Layer 7 of a small transformer language model trained on English Wikipedia (17 layers, counted from 0, width 128).
A neuron's activation on a vector x is SiLU(gate . x) times (in . x), where the dot is the dot product.

Input weights of the MLP neurons that the questions are about. A number n stands for n times 0.0012.
n5 gate: -31 -130 52 142 125 -8 -38 -159 94 -195 12 -37 8 -63 295 -41 254 -42 -272 12 -18 -21 141 -195 -105 16 218 53 33 94 -20 39 98 -11 127 74 -108 45 -84 16 188 -264 4 -137 -8 -23 -176 198 134 107 -132 -109 -71 -92 29 155 52 12 -114 -75 -117 241 176 -79 -99 -332 129 -97 -39 -30 180 31 179 -20 122 -270 -45 -238 216 -74 40 -144 -12 -210 41 -55 165 -132 -38 27 -23 -87 -187 108 -152 0 37 4 156 -74 0 183 -247 123 160 94 -38 405 -127 -4 -60 -57 -72 -79 -49 146 198 -37 116 53 -57 -80 -66 79 -83 -245 -39 42
n31 gate: 103 81 388 110 83 81 -31 -79 12 -71 4 -245 -8 136 205 -219 23 -43 47 -16 280 -8 215 0 -151 -88 262 -170 21 -176 86 -169 -11 4 -170 75 61 -31 74 -107 -216 -142 30 -42 114 -38 -41 -24 108 -184 -202 77 -56 -4 -329 85 122 36 28 -4 205 -64 50 -233 -8 83 -166 217 12 69 65 -164 -87 -121 -12 -74 -11 46 80 158 186 21 -28 -39 -84 -20 -171 341 -133 -214 -40 -55 170 110 109 28 100 173 294 -162 62 36 -152 -27 134 12 128 63 -105 -250 -45 -77 -144 -282 19 63 -151 -82 39 62 116 12 264 -100 92 83 -16 -23
n38 gate: -54 25 86 29 -46 -16 368 -92 118 -4 -21 156 -197 -51 -76 106 358 -107 33 4 -12 209 -465 -16 218 -342 366 -77 -84 173 -43 62 -73 24 81 21 163 20 102 -58 13 57 -99 0 43 282 193 94 13 88 -183 -85 102 -99 -20 -53 17 91 -97 149 -114 100 -197 -131 4 -79 0 -168 -71 49 -137 293 -308 188 -110 155 12 26 164 135 51 115 -26 123 0 38 145 -217 99 54 67 -97 79 182 -29 180 -144 -83 -258 -28 -53 -34 -4 -56 4 17 -102 -155 110 32 -91 162 -8 106 165 -190 -294 20 62 244 16 -30 -96 135 73 111 -141 -53
n52 gate: 39 -51 40 58 -144 -170 96 -4 39 -140 -119 253 275 -86 -90 145 15 -65 230 150 66 -70 89 -50 -23 -130 23 -68 -107 -67 -120 23 45 -60 16 136 -52 147 -198 70 -20 185 93 26 -100 23 0 -282 150 222 4 215 -150 108 -217 76 -48 89 67 -310 -53 -122 -240 -71 23 -19 -72 -28 -23 155 94 111 -45 -57 61 19 175 -49 -263 -170 -4 -160 172 -157 22 -142 94 113 -46 233 -35 -192 171 -116 -88 74 -4 236 -108 63 23 -109 -22 45 -36 71 84 198 365 -59 -28 -45 73 -32 -26 -69 -358 -33 97 -129 -53 -56 213 252 -223 67 -93 111
n71 gate: 261 8 -56 130 50 41 -221 -242 58 -8 -106 -250 -103 -58 -118 -94 -89 -99 -4 -30 123 -33 -70 106 120 -163 319 64 -69 242 -12 -126 186 152 149 85 103 123 117 289 59 -123 -183 128 43 -33 8 177 -20 12 135 -11 152 -114 36 109 -63 -138 128 -43 0 22 -223 -35 165 69 176 56 -4 -4 -324 152 -22 -73 34 136 -18 126 4 -26 -31 98 63 -4 0 156 -126 -66 -11 4 -124 -54 69 -149 38 85 -4 -50 40 -139 -45 -100 -33 -103 265 233 188 16 -142 110 4 112 151 -235 197 53 -75 -207 203 26 189 -111 -130 -12 -56 191 -50 -306
n108 gate: -58 347 -30 0 -280 -64 138 -86 142 231 -92 324 -224 -8 8 219 -170 37 146 -12 16 -123 129 -272 -83 87 16 -348 -126 -121 -153 78 -104 -170 -42 -103 118 140 -266 33 72 108 39 298 -63 -20 271 -185 -69 -126 -119 108 79 -211 4 289 -80 -115 195 -168 213 -141 -119 -50 121 -33 116 200 -78 24 -76 45 8 -39 56 -125 71 -135 -108 -43 29 -144 25 57 -48 -25 12 157 -65 99 124 -111 -70 16 -230 -45 -276 -37 -21 184 -36 95 -99 -75 -110 -104 -64 -280 161 43 17 16 -206 180 -24 -24 -93 8 57 185 -198 68 70 104 172 165 -29 -125
n112 gate: 169 -67 115 107 203 -201 -12 78 21 -336 350 4 -276 -113 12 -79 -80 90 33 -123 -55 4 0 0 162 226 8 113 -66 -168 81 -247 16 72 -283 -12 -285 12 -32 -157 -162 20 -55 -24 225 308 9 80 208 -92 70 4 -21 -102 -137 -40 157 -177 -188 190 4 75 275 101 -287 29 -165 69 54 4 144 -74 83 -109 4 -4 -28 -223 146 75 34 328 -13 -53 44 381 -92 -62 -53 -12 137 -127 166 -144 73 33 169 230 115 55 113 295 16 51 -13 -163 49 0 -170 -103 -124 -112 -24 -51 -188 -12 -73 74 -136 145 142 -4 91 100 -117 -67 -4 154
n131 gate: 96 151 383 -56 26 -25 -91 197 27 -149 -307 9 -31 -172 231 79 -177 -9 -224 26 222 -177 -187 -129 -140 97 -211 60 272 -97 -18 52 42 25 -116 -13 -22 -72 -9 -22 103 -13 -25 -37 54 -228 -189 36 343 291 -13 191 -106 -17 -280 -68 -27 26 -4 161 -107 88 42 -168 -17 -78 -85 199 -113 -64 4 -281 151 -64 158 64 38 -28 -62 21 -178 -92 -166 -172 160 111 -143 -206 -176 -275 -83 20 -140 134 -86 31 -101 -148 248 -145 21 320 25 -38 -13 189 26 111 -185 284 5 -170 13 289 -101 -121 73 148 -135 -320 -176 -153 -152 -4 136 -100 9 -150
n138 gate: 86 -275 -214 201 27 18 40 85 64 -140 -46 149 167 201 17 417 52 49 -116 152 -68 125 -26 93 18 -64 223 -48 129 -164 -107 -143 61 -108 332 -231 -120 193 -84 108 139 96 -163 176 -153 74 -19 -92 -66 -57 41 -201 -18 -18 -222 -62 -37 45 -187 -101 48 -82 -426 -41 150 27 106 112 419 31 135 -120 -52 14 442 -234 -39 115 -218 185 -124 76 371 -93 148 96 13 -36 236 -153 -54 126 108 206 35 -14 -5 256 -14 107 -75 -9 -100 134 -79 91 18 -91 -114 30 -61 -171 89 188 -166 169 84 59 67 185 -111 -213 -216 269 -66 30 166 18
n163 gate: 33 -183 65 -191 -13 8 100 251 34 156 -179 94 -30 -30 161 -156 -113 -66 -79 137 -83 -295 0 41 -147 -30 103 -86 -27 34 60 -33 65 -129 81 71 -26 -37 -25 25 4 -313 -48 40 -86 4 -69 -26 114 -31 -113 130 302 -137 131 70 202 21 4 -56 -294 28 77 -17 250 -217 25 -308 109 -278 -263 54 181 260 -140 -33 84 53 93 -40 21 49 151 33 -287 -110 -24 -130 -153 -197 -118 -133 -113 108 12 55 268 -204 -125 -115 25 -51 230 -152 -69 59 21 -125 53 100 -343 147 4 85 -349 -141 -148 -138 -217 119 45 39 230 -42 0 56 -167 251
n209 gate: 218 21 55 -114 -251 -60 -110 91 17 181 -117 337 114 129 47 83 44 28 20 77 74 44 20 122 74 -37 -24 12 -165 -71 161 -131 88 16 88 -78 0 -60 113 160 190 -4 149 -47 194 20 377 -80 -26 69 -21 24 100 -8 -27 80 0 -180 195 -8 369 -165 -111 71 -12 151 12 9 156 -56 -222 49 28 -155 -84 -133 -185 296 -83 239 155 -26 -177 133 -16 -96 -32 -58 53 -57 297 -134 -156 -175 -209 -41 78 -196 -365 109 -124 -103 0 138 4 -298 40 -35 330 192 -55 -24 65 38 -230 191 -60 151 -249 36 -4 97 176 17 -40 125 -111 -36
n212 gate: -212 44 -134 -93 -47 -202 144 103 -175 -51 -212 79 -121 87 -192 146 -45 -62 19 58 -115 42 -78 -89 75 262 -116 115 -145 8 -315 -97 133 -94 272 -71 -24 141 -161 94 -113 15 -22 -86 -201 23 109 -180 -45 170 129 126 127 -112 26 65 -117 -23 24 64 157 183 -34 175 146 -215 69 69 216 -103 83 330 79 -169 38 161 345 -41 83 161 -20 -124 137 89 -223 -44 -8 -79 124 -16 59 22 20 -128 -65 -32 -74 -59 -247 41 -314 -83 -143 -109 -105 -67 196 25 12 79 -28 30 -39 -112 -19 77 -19 199 58 115 238 -258 0 -155 -57 -34 86 -4
n5 in: -279 60 92 -101 98 334 46 -102 39 -47 9 81 0 56 -8 -59 -229 -159 -8 201 -72 -158 -113 -226 -55 -163 -201 -41 237 -172 -4 38 -357 106 74 -119 -44 -276 33 -98 31 -152 40 -73 231 -82 31 87 -186 264 131 -284 -103 -42 -20 -54 -48 8 47 126 -74 336 -131 275 -21 0 66 -105 34 8 -33 -335 102 -125 -58 -62 142 90 111 -24 -273 -287 -52 -71 -159 189 -106 -68 -117 -42 -132 28 68 4 4 -230 133 173 144 16 112 -149 -183 -105 148 -38 0 153 -103 -85 97 -123 54 91 -332 42 175 232 -25 -256 50 0 -118 -51 -37 85 4 -183
n31 in: 218 68 108 -66 -76 -69 47 164 -231 -67 -155 -46 117 19 255 20 174 305 0 -75 193 101 145 -9 95 202 159 14 241 -168 -5 -85 -110 -46 -218 -257 -15 18 -42 276 -122 156 14 294 141 -46 245 -92 328 -436 -100 41 193 174 -90 102 34 -85 -225 -218 218 -32 -133 -169 158 -241 -194 157 -76 -194 229 -42 228 45 321 79 -118 141 -91 -54 107 131 54 154 87 -183 -82 295 281 -180 72 4 38 108 93 100 30 38 113 -216 -241 119 -169 -18 -161 57 293 66 -216 73 -285 -46 117 -58 115 -61 -88 389 160 14 177 220 -113 -10 -14 -77 57 0
n38 in: 56 74 25 48 117 250 -12 59 -20 -270 -82 -4 161 150 -154 -68 -143 111 159 -40 121 210 -176 127 -101 138 -67 74 55 -183 66 200 -89 -270 -70 -48 -136 113 0 -161 -165 90 -65 88 -132 -27 -8 152 -164 -161 -277 66 -24 -131 -34 82 -124 -216 -162 -107 -35 -184 136 -90 118 224 27 191 -4 78 159 -52 -81 215 59 24 227 -200 73 73 4 -149 169 -114 27 -159 19 -64 -245 136 113 120 -28 80 169 12 122 140 406 130 102 113 46 69 -95 -162 -161 -94 25 119 -137 -27 -91 209 62 -329 71 -42 -291 -153 -39 4 68 -73 -148 -100 12 -8
n52 in: -74 -134 140 -113 -105 -55 61 119 -71 -202 -348 -364 -18 -27 21 -56 -17 -104 30 35 74 19 -29 -69 -70 84 151 -30 -14 -191 -45 35 136 -126 143 334 130 -179 9 -224 -131 -42 154 -38 -211 -59 -45 -197 -183 282 -219 106 67 4 -4 192 171 227 9 174 -81 42 110 120 -39 -283 -94 -59 79 162 152 -113 -248 87 219 -56 -71 79 62 -242 157 -116 -144 -99 262 -107 148 -31 -142 -140 66 -8 -110 182 253 -180 0 -30 163 83 -47 -471 -67 25 23 168 -129 33 208 -88 -177 85 -99 36 4 -13 39 -95 187 -90 107 248 -17 230 192 -167 -341 56
n71 in: 165 119 -46 56 215 -75 -92 -81 -94 49 -173 -172 224 94 -50 116 -54 8 64 -172 42 4 150 -195 93 -98 -12 291 -252 -70 -4 253 -160 -128 -16 -45 87 63 -51 -129 33 -184 -146 19 -120 184 -358 95 85 107 -105 63 349 -96 107 24 -219 -93 -143 202 -71 -35 109 -57 213 88 59 -96 -4 -31 152 120 -256 -25 -40 -154 -46 -9 110 -123 -111 -60 -95 91 -62 74 86 -198 -179 65 -154 49 -267 148 79 -166 68 40 96 -35 -170 -16 -27 -77 12 273 170 13 77 -104 138 173 83 -243 -55 -36 55 -65 141 173 242 -170 -52 -172 114 -81 12 298
n108 in: -31 170 56 -42 -280 106 108 138 -86 210 -154 -91 20 278 -67 95 -149 -77 199 88 -128 -74 -251 111 16 141 -65 -238 -111 236 -48 -96 -165 -15 -20 70 44 -208 -72 -47 80 45 -81 -85 92 -4 172 -83 118 -53 74 98 87 -58 -11 106 4 104 27 -95 151 52 -150 -122 186 -104 -121 0 -89 23 116 35 -4 -139 -76 -61 100 -70 121 -122 357 -234 -104 -4 4 185 -56 19 -99 -12 156 -80 206 -131 -72 250 -53 174 88 -37 -61 -183 -157 -108 20 31 87 202 49 -63 68 -136 -19 225 49 119 -34 -7 -147 178 388 -223 -120 145 -136 -200 -124 4
n112 in: 121 85 -30 62 80 154 -4 149 89 -38 222 -227 -227 -152 32 40 85 -103 91 -50 -95 18 20 -169 -8 -156 95 90 -44 -42 -90 -83 -255 201 -329 -130 -9 53 53 188 -120 -288 -4 48 120 222 -82 -252 70 -133 79 191 -34 -54 20 -175 189 4 -25 -115 45 96 32 -81 -114 -175 24 -26 4 8 -44 -107 -92 -202 -49 37 -188 212 -177 -28 -158 97 116 21 334 85 -137 38 54 -317 -139 -191 17 -112 -127 -231 -39 58 82 -48 -273 -29 -20 192 99 -59 328 -31 -243 -176 -308 -4 -263 -98 -166 -66 262 -35 -42 0 4 -116 117 -101 126 -4 121 255
n131 in: 155 243 151 -270 24 260 -380 189 300 278 -25 21 90 255 -56 269 136 106 -58 82 147 -119 -51 -14 -122 -177 -53 175 72 -133 -291 92 47 9 0 0 0 -317 181 136 50 189 -120 -74 130 -169 15 104 285 252 -78 -104 94 10 9 -114 -249 -242 0 154 85 -5 -155 -54 -133 121 185 -131 -185 -194 -324 82 -126 -189 -43 -195 228 72 -226 83 -99 57 140 167 14 49 19 49 -110 -151 -34 -59 -385 130 62 -54 5 29 0 -208 190 20 -126 321 -195 172 -38 -160 36 84 176 222 48 263 -127 -96 200 -192 -242 -95 -305 -220 48 241 246 0 -242 -14
n138 in: -264 87 -163 -143 -175 -87 46 94 0 -85 -204 41 52 -77 53 204 37 0 198 -101 40 100 -130 -151 256 108 177 -104 207 358 13 173 -70 102 74 -43 -101 25 -33 51 131 -54 -268 53 254 -111 -83 -39 -94 -122 -128 50 -125 -147 -4 -83 -61 17 -22 -300 -187 -130 131 9 116 -237 -162 0 196 -162 218 181 282 183 188 100 -122 54 159 -166 -104 -23 9 201 -29 4 -25 -120 38 132 -176 95 -85 -118 88 -39 27 212 167 170 -21 -274 53 -86 337 -107 -8 154 67 -163 154 37 -184 143 21 21 -79 128 182 -12 -267 -193 -34 -228 -203 -236 -98 42
n163 in: -20 197 -8 -68 49 -12 -108 -114 41 202 -37 -370 -74 24 -70 -90 -155 -20 52 -144 -34 168 -27 -32 -24 -245 40 -27 222 -20 121 -44 -82 89 0 73 -116 39 28 97 -195 -199 180 50 -149 -82 8 -123 38 115 -81 0 -37 -56 -114 -106 -91 -32 -65 -148 -67 54 -187 -94 47 -92 -146 -92 -226 -377 -261 -179 -170 -30 24 312 77 192 20 188 -124 -47 157 186 -159 200 -245 -105 211 24 -142 -98 69 -72 107 146 186 -24 -250 134 -67 49 66 -116 -87 142 -67 120 183 -65 -138 74 -28 -37 -164 283 127 -15 64 -268 107 -174 -157 57 -251 31 -40 182
n209 in: 179 -69 -105 -34 272 118 -72 -224 -118 -185 158 212 -35 201 117 330 19 -72 -96 -139 41 -109 28 -38 93 69 43 24 128 -285 -20 -39 14 224 243 -204 -149 19 -95 -97 -85 19 -259 -97 -25 347 120 -243 20 -241 -68 -80 113 -72 -192 52 119 126 -5 -129 -185 -79 -187 -5 -19 -87 118 30 39 38 150 230 121 -255 95 -43 121 67 152 175 -154 -180 80 310 -79 -369 107 229 115 -315 -298 59 282 72 -43 122 -331 -19 95 -115 62 0 0 -56 35 -108 -152 -77 -133 -343 317 165 -14 148 324 58 -157 -420 0 -114 -328 -244 -150 -49 75 -185 145 14
n212 in: -75 31 -12 -48 -113 -109 37 -67 -159 -56 -99 220 -227 -117 -122 0 22 52 -126 300 -18 236 -43 -192 -71 110 -96 15 -59 49 -81 -34 -51 -130 394 169 -15 252 59 109 335 160 107 -121 19 76 23 0 12 63 333 47 137 -126 -113 128 -250 11 250 115 117 72 7 57 110 -153 58 -85 169 -95 141 78 -4 -118 26 88 14 20 -26 -93 -138 -238 -4 -225 -253 114 -11 0 44 -161 -23 84 -83 115 0 -23 55 -97 46 -64 -293 -151 22 -258 116 -15 37 -36 -123 36 -50 58 158 -53 94 48 29 35 86 59 -7 -89 -4 155 51 154 93 48

Each question shows a token from some text and the vector x that enters the MLP there. A number n stands for n times 0.0096.

" cur": -11 7 -174 -157 -112 -97 -87 30 111 -15 -97 293 15 80 -43 -123 -146 137 38 29 -261 80 61 45 1 40 108 9 -2 257 8 77 37 119 -68 -53 91 87 118 39 -74 -17 102 -17 68 -2 87 60 -41 30 -122 -125 -191 125 117 45 -2 -166 -49 59 -76 -35 -5 102 -100 -9 117 -32 17 86 175 -125 -161 204 19 -44 184 174 -9 -21 -34 98 50 27 18 189 1 66 -33 -48 -145 -40 -34 -2 -77 -65 -6 -21 130 -32 82 -4 45 -58 28 48 -64 152 105 68 0 -164 -35 35 16 -39 2 -60 -80 -133 -38 -143 -1 -56 161 167 98 89
The neuron with the highest activation: n31

"s": -101 -13 114 -44 151 10 -136 0 92 -111 45 125 -59 60 -161 -176 -26 -14 -24 -62 28 -12 -78 108 -32 -79 55 45 -68 358 -48 -19 30 67 -30 -82 62 78 -17 -3 285 31 -19 -16 -35 10 12 210 -125 95 77 -81 54 4 139 -70 -77 -32 -96 7 29 62 31 42 -133 -49 9 78 5 -23 25 -61 -90 33 74 28 -13 73 63 -15 53 -108 -19 78 31 146 -38 2 -20 -174 13 48 -13 131 -220 -70 -64 41 54 -161 28 143 54 -117 -65 107 -104 102 214 -71 62 137 -51 -71 -43 12 49 17 -36 -10 7 169 48 25 26 19 133 -112
The neuron with the highest activation: n5

" be": -49 28 52 -36 -118 -56 -78 -173 79 -59 12 57 -18 11 42 -147 -38 -31 -107 57 -46 -63 -59 110 -14 -12 -6 -20 -28 171 -22 14 -94 120 -136 -97 26 83 55 66 200 84 -10 -111 -97 -88 -24 -6 -74 -79 69 -106 6 123 206 120 43 -177 -132 28 123 -12 -46 -101 42 -104 -7 -63 -179 -5 -4 72 20 287 271 93 162 51 -105 -132 -44 94 77 56 -32 -29 -2 37 -21 -89 95 55 26 100 42 99 75 178 206 -104 -129 -91 41 -64 93 90 -101 31 116 -42 -82 19 -5 -5 -103 -30 32 -61 -47 -59 -54 -249 -125 -27 127 -72 212 148
Which neuron fires most, and how strongly? n138, at about 2.2

"17": -73 71 -184 -181 153 -71 -166 69 46 -71 113 58 -249 -13 -153 -38 -29 -57 43 -81 14 -100 -21 60 -11 -46 -32 32 -25 -131 68 -60 -5 -62 -30 48 38 -10 96 149 208 2 0 -141 -31 -69 -47 -24 18 -129 31 -72 39 124 97 56 -52 -21 -7 1 105 45 51 23 -148 -109 182 94 -63 -59 43 -112 37 93 152 52 11 -22 42 -45 62 -158 -248 151 -17 27 -28 113 14 101 -139 -34 -110 -48 28 36 -94 161 188 -75 3 -16 26 155 103 146 -114 64 128 -80 -72 -54 -162 -83 -55 -50 -206 1 -14 33 64 -70 -71 -101 46 21 -102 48
Which three neurons fire most, strongest first? n5, n112, n71

" the": -74 55 7 -129 -30 -49 -23 -101 79 37 7 50 -140 40 -16 -12 -43 -65 15 -7 40 12 -49 114 -23 32 -39 100 -22 67 66 2 4 22 -32 -30 59 77 43 168 332 22 -16 -41 15 -2 126 39 -166 -29 -64 19 -2 70 28 -27 -3 -110 -87 103 -63 6 -55 57 -155 -85 -28 37 -142 70 91 31 -133 -30 4 47 -132 30 -89 7 -12 21 -56 5 49 -13 6 73 10 -97 -14 83 35 61 -61 105 3 24 -19 -90 -31 22 52 -43 111 44 -103 213 304 -150 -78 -96 -7 -65 -54 123 -49 -53 61 -47 -36 -80 -3 0 48 -52 66 50
Which neuron fires most, and how strongly? n209, at about 0.81

"|": -9 -14 63 -188 16 0 -116 -75 81 -75 -58 77 -34 -31 -15 -75 21 -40 -62 -9 -36 -59 0 32 -50 13 32 77 -5 -176 124 12 -62 64 1 41 108 78 -16 72 164 44 -98 47 26 -47 92 -51 -144 6 17 10 99 85 183 -109 -52 -100 -101 102 -130 -45 -64 37 -200 -183 -84 146 -71 18 30 -48 -194 151 18 47 1 -22 -135 39 -37 -85 14 -57 27 -50 -80 48 8 32 80 113 -9 -23 -49 -2 -30 187 44 -79 44 -67 120 -25 90 132 -170 126 222 -19 -43 -14 44 -191 -53 49 -95 -33 -11 -69 -5 -63 97 231 -41 49 52 39
The neuron with the highest activation: n52

"====\n\n": -111 -41 -27 -168 102 -101 -42 -103 114 -24 25 71 -159 -57 -77 -25 -30 -64 -154 -104 -211 80 -50 194 -78 52 -66 49 111 -271 73 -94 -142 47 -17 -114 0 97 72 1 99 73 -99 -6 52 -42 119 -37 -28 -106 -55 99 211 122 -35 -30 -42 -88 5 -111 -21 -34 -18 110 -58 -155 -43 60 -44 -65 57 -8 -180 227 -2 32 76 32 -154 -14 37 -105 75 67 137 25 6 144 22 -10 32 -5 -2 -20 -14 81 -90 106 159 32 3 57 45 27 34 78 -38 87 192 -37 -73 -36 -54 -48 37 65 100 -44 -25 -30 46 -129 122 233 -15 91 9 19
The neuron with the highest activation: n112

" was": -115 -14 75 -68 -14 -68 -25 -202 29 -29 33 116 11 34 18 -149 62 -64 -237 -1 -43 -106 -50 11 -68 83 -19 -42 -42 -109 -102 -72 -102 21 -107 -82 84 41 -34 76 261 -9 18 -81 -47 -197 81 31 -42 -66 -96 27 -94 70 -25 23 21 -104 -173 38 122 -6 62 -2 -21 -94 -52 138 -63 -85 -55 -44 -72 314 93 130 -22 50 -132 -69 31 -8 -48 109 54 128 80 -10 -25 9 -25 67 41 139 -70 15 -39 284 113 15 30 -134 43 -23 108 148 -160 66 125 36 -21 76 -149 -66 87 24 24 -83 84 -48 50 -306 -24 -42 39 -58 78 66
Which neuron fires most, and how strongly? n138, at about 0.78

" |": 57 6 -24 -120 -7 -126 -125 -15 -13 -97 -28 148 -90 -22 -13 -79 70 44 -33 6 37 -47 25 122 -15 -103 -97 60 94 -42 18 42 -41 -53 -29 -19 74 67 -56 83 205 -78 13 -28 -62 22 36 -11 -45 -172 -18 32 -34 67 205 -33 7 -56 -43 124 254 -8 -35 49 -74 -95 -173 63 -9 -70 154 -23 -101 214 -55 75 -12 8 125 95 6 -33 30 155 30 50 -99 64 86 -99 54 -34 -20 -29 -69 109 -9 145 179 5 -44 -37 79 14 128 63 -29 42 240 -71 -41 -47 22 -75 -51 32 -84 -44 -21 67 33 -83 57 248 34 -4 16 28
The neuron with the highest activation: n31

"son": -155 91 71 -114 21 -51 -34 126 9 -145 59 20 -151 202 -26 -180 -44 -83 23 7 -6 32 48 50 -7 53 75 109 -75 62 -82 -1 -62 -59 -114 -117 -4 19 -117 87 371 -5 -62 -18 -27 71 128 -47 39 -25 72 -14 51 -37 244 -30 -89 33 0 67 118 8 95 -24 -53 -34 157 49 -173 17 70 22 -41 26 -226 7 112 -88 -7 -26 -51 -147 33 42 55 24 -82 21 22 -87 -40 135 20 -42 -28 68 -27 95 84 76 -153 -44 -46 19 72 99 -47 19 151 5 -61 -5 -51 -49 68 -216 -64 -37 57 63 47 -229 74 -102 90 161 97 -140
The two highest activations, in order: n212, n108

"S": -80 -7 -95 -130 177 -77 -94 -30 6 -144 -7 136 -64 72 -175 -98 -10 -5 -53 103 51 123 -54 22 -101 -120 -122 82 -29 -121 93 -4 -32 84 -111 -150 33 -18 -82 94 64 -43 41 -27 -240 -62 68 -97 -66 17 92 3 -8 66 176 -131 -47 46 -119 -25 -130 -28 -203 21 -95 -80 135 206 -154 -4 24 29 -160 164 5 77 163 -49 -2 99 44 14 -175 97 -97 35 32 30 64 -152 -45 -50 5 145 -113 9 -95 69 98 -143 99 131 40 -11 -17 188 -50 0 129 -44 -84 53 10 -152 -55 -63 68 -51 -44 35 102 74 18 -104 57 -33 0 62
The neuron with the highest activation: n138

"ins": -210 10 22 -110 198 38 50 32 -1 -271 -85 33 -51 68 -84 -177 83 -97 -49 -76 -30 -42 73 2 115 -9 -50 136 -28 258 -10 23 22 82 -13 -145 70 43 -19 76 240 74 118 -74 16 -80 37 32 75 -63 117 42 113 250 262 30 -49 -30 -40 10 83 -2 -44 -53 -32 29 91 99 -22 -115 4 79 -119 31 -75 1 168 -103 -12 -189 38 -144 -76 25 -15 52 -62 35 107 -134 -4 106 36 105 -9 182 -69 122 -21 11 17 104 72 30 91 74 72 25 91 -67 26 -16 -12 39 -21 -135 156 14 0 -41 69 -68 105 -124 126 152 105 -28
Which neuron fires most, and how strongly? n212, at about 3.2

" end": -210 106 2 -15 -42 -87 -109 18 -72 -72 66 54 86 95 -118 -44 -69 -20 -3 90 -82 35 -45 92 -41 -78 60 -39 -13 187 102 -18 -97 31 -29 -84 87 51 -24 153 -15 -61 157 -178 -58 32 102 -79 -108 -57 11 -142 68 140 308 88 -11 -23 5 -60 19 155 106 113 -113 -132 -14 107 -39 -50 35 -51 -32 366 4 14 -38 75 157 60 11 -130 52 66 -107 -36 78 65 -63 -109 -179 29 0 -44 166 81 65 85 39 -51 103 38 76 60 -120 23 -27 -17 164 -104 -37 -20 -83 10 43 -146 -43 -151 24 -25 48 -7 -65 33 51 89 -5 62
The neuron with the highest activation: n163

" him": 12 -9 -9 -68 67 -71 -73 -103 71 -8 48 125 -225 82 -161 -177 -89 -63 -22 -47 -123 -60 -103 102 -64 -77 92 -11 5 163 -29 -70 96 4 82 35 111 39 41 119 280 18 43 -40 -83 -1 25 -64 -90 -87 -59 -31 115 51 99 27 4 -57 -164 50 14 -60 -57 -77 15 -40 18 88 -58 25 32 -76 -214 329 67 70 133 23 -235 42 -19 -82 -80 56 35 145 -28 62 -18 -118 -67 44 82 20 -183 -70 -42 228 185 -13 68 -99 51 -59 111 62 -63 -88 127 90 -49 29 41 6 95 -40 3 -96 100 -122 10 -102 -161 -65 126 98 -63 11
The two highest activations, in order: n38, n31

"-Mar": 4 67 -153 -68 11 -8 -80 73 19 47 -46 31 -28 47 -131 -82 -40 -86 94 55 -201 96 -146 41 -79 -183 -86 21 143 318 19 -110 45 -43 -67 -42 37 21 34 132 159 -79 -60 11 -28 -33 89 -46 -35 194 35 -3 -115 55 159 -25 -82 116 -48 26 -162 -38 9 61 -35 -53 119 -104 -155 29 190 -208 -225 224 -202 -1 35 -72 -26 60 30 -15 -58 21 205 -11 -138 54 29 -13 -63 121 -110 -48 -39 89 -148 -4 211 77 38 -47 89 -73 -88 -28 -33 -119 2 -66 11 -118 -14 -89 -4 -220 -126 -97 66 -57 93 63 56 -51 -3 47 49 2
The neuron with the highest activation: n38

" ": -106 22 -7 -91 -18 -96 -139 -128 88 89 64 63 -79 -28 -19 -103 -274 -12 1 -54 41 105 -52 89 36 -76 -111 171 44 -78 133 29 17 -42 5 19 15 -5 -89 113 83 -36 -34 -109 -81 20 63 32 -68 -70 11 4 60 109 -79 -61 11 -32 -159 -13 159 17 -60 39 -138 -84 211 26 -65 -53 118 -101 -126 8 49 3 -74 71 -125 37 3 -143 -104 127 25 52 -34 109 85 -37 21 17 -19 100 -40 29 -55 160 82 -115 -72 46 124 -77 143 144 -86 189 155 -88 23 -91 27 -66 -70 117 -84 -47 51 -53 -9 -37 90 79 128 -75 6 123
Which neuron fires most, and how strongly? n209, at about 0.5

" its": -27 114 -7 -96 60 -18 -89 -98 -14 75 176 115 -141 57 -11 -54 -5 94 -78 -46 -152 -7 -65 108 -82 98 82 48 12 -84 25 67 -4 55 40 -1 51 -43 39 140 241 -60 29 -33 21 3 86 66 -121 29 -6 41 -121 -57 139 -102 51 -133 -138 121 -63 -19 41 75 -72 -65 -36 195 47 12 50 90 -129 210 123 72 -177 11 -151 -30 -16 32 -6 44 -91 52 -19 11 130 -94 -49 137 39 131 79 20 -123 82 148 -143 26 -47 128 -142 106 42 -84 9 220 -83 -59 -93 -50 -2 3 115 -44 17 4 -62 93 -50 -31 -126 71 -99 69 -10
Which neuron fires most, and how strongly? n138, at about 0.53

" Outstanding": -48 139 53 -59 58 -93 -76 -117 -4 80 85 148 -88 91 157 -123 -2 -15 -20 -107 -169 75 -1 134 24 15 69 124 29 60 61 131 -100 -33 12 -44 -9 23 62 77 86 5 51 -94 -227 -26 -118 18 -187 -11 2 -118 136 38 150 -59 -15 65 -138 -13 106 6 -188 25 54 -11 -121 126 -192 -73 140 -88 -29 264 31 38 -104 -18 66 164 -28 -17 -39 32 -2 113 -58 -21 30 49 -94 98 -66 -60 -11 -38 -55 -2 -12 15 31 -66 70 17 -56 179 22 91 204 127 -84 -36 -40 -53 -96 71 -27 -114 52 -114 68 -102 56 -111 28 84 102 103
The neuron with the highest activation: n131

" |\n\n": -151 -57 116 -141 69 -128 15 -62 104 -14 34 188 -79 12 -15 -67 -51 -110 -112 -47 -58 -5 -16 108 -26 92 -12 50 32 -260 74 -4 -107 1 -54 -51 121 111 32 85 7 63 -130 -53 -20 -67 137 -2 -101 -142 -33 54 95 80 -5 -13 -29 -155 -2 -56 -48 -84 -50 93 -103 -130 -64 131 -116 -100 34 -17 -205 259 119 84 9 -43 -203 27 -29 -134 -18 74 63 -2 16 89 78 -43 69 4 -31 69 -27 68 -67 -2 131 -2 -87 37 72 50 168 122 -51 91 194 -87 23 -37 49 -104 20 64 41 -56 13 -69 -13 -12 185 262 -27 105 58 22
Which neuron fires most, and how strongly? n52, at about 2

"8": -134 5 -11 -13 117 -84 -111 43 50 27 -24 96 -183 62 -72 -100 -28 69 58 -89 -26 9 -59 74 -74 -42 108 50 -59 201 -9 -10 -66 -63 -7 2 148 45 60 98 163 124 -99 -96 22 43 -52 -64 -10 -69 125 -79 26 85 228 120 16 37 -66 -177 82 4 26 29 -196 -104 5 121 -134 -40 71 -77 -159 105 -33 248 -97 -11 3 65 -50 -167 92 148 87 130 -20 19 -5 -12 -24 143 -113 148 -161 50 -7 46 -8 35 -29 39 156 -139 -81 57 -182 -211 117 -157 -12 67 -74 -15 -23 -17 -5 -52 74 -56 37 23 -57 47 -60 44 -7 9
Which neuron fires most, and how strongly? n5, at about 0.48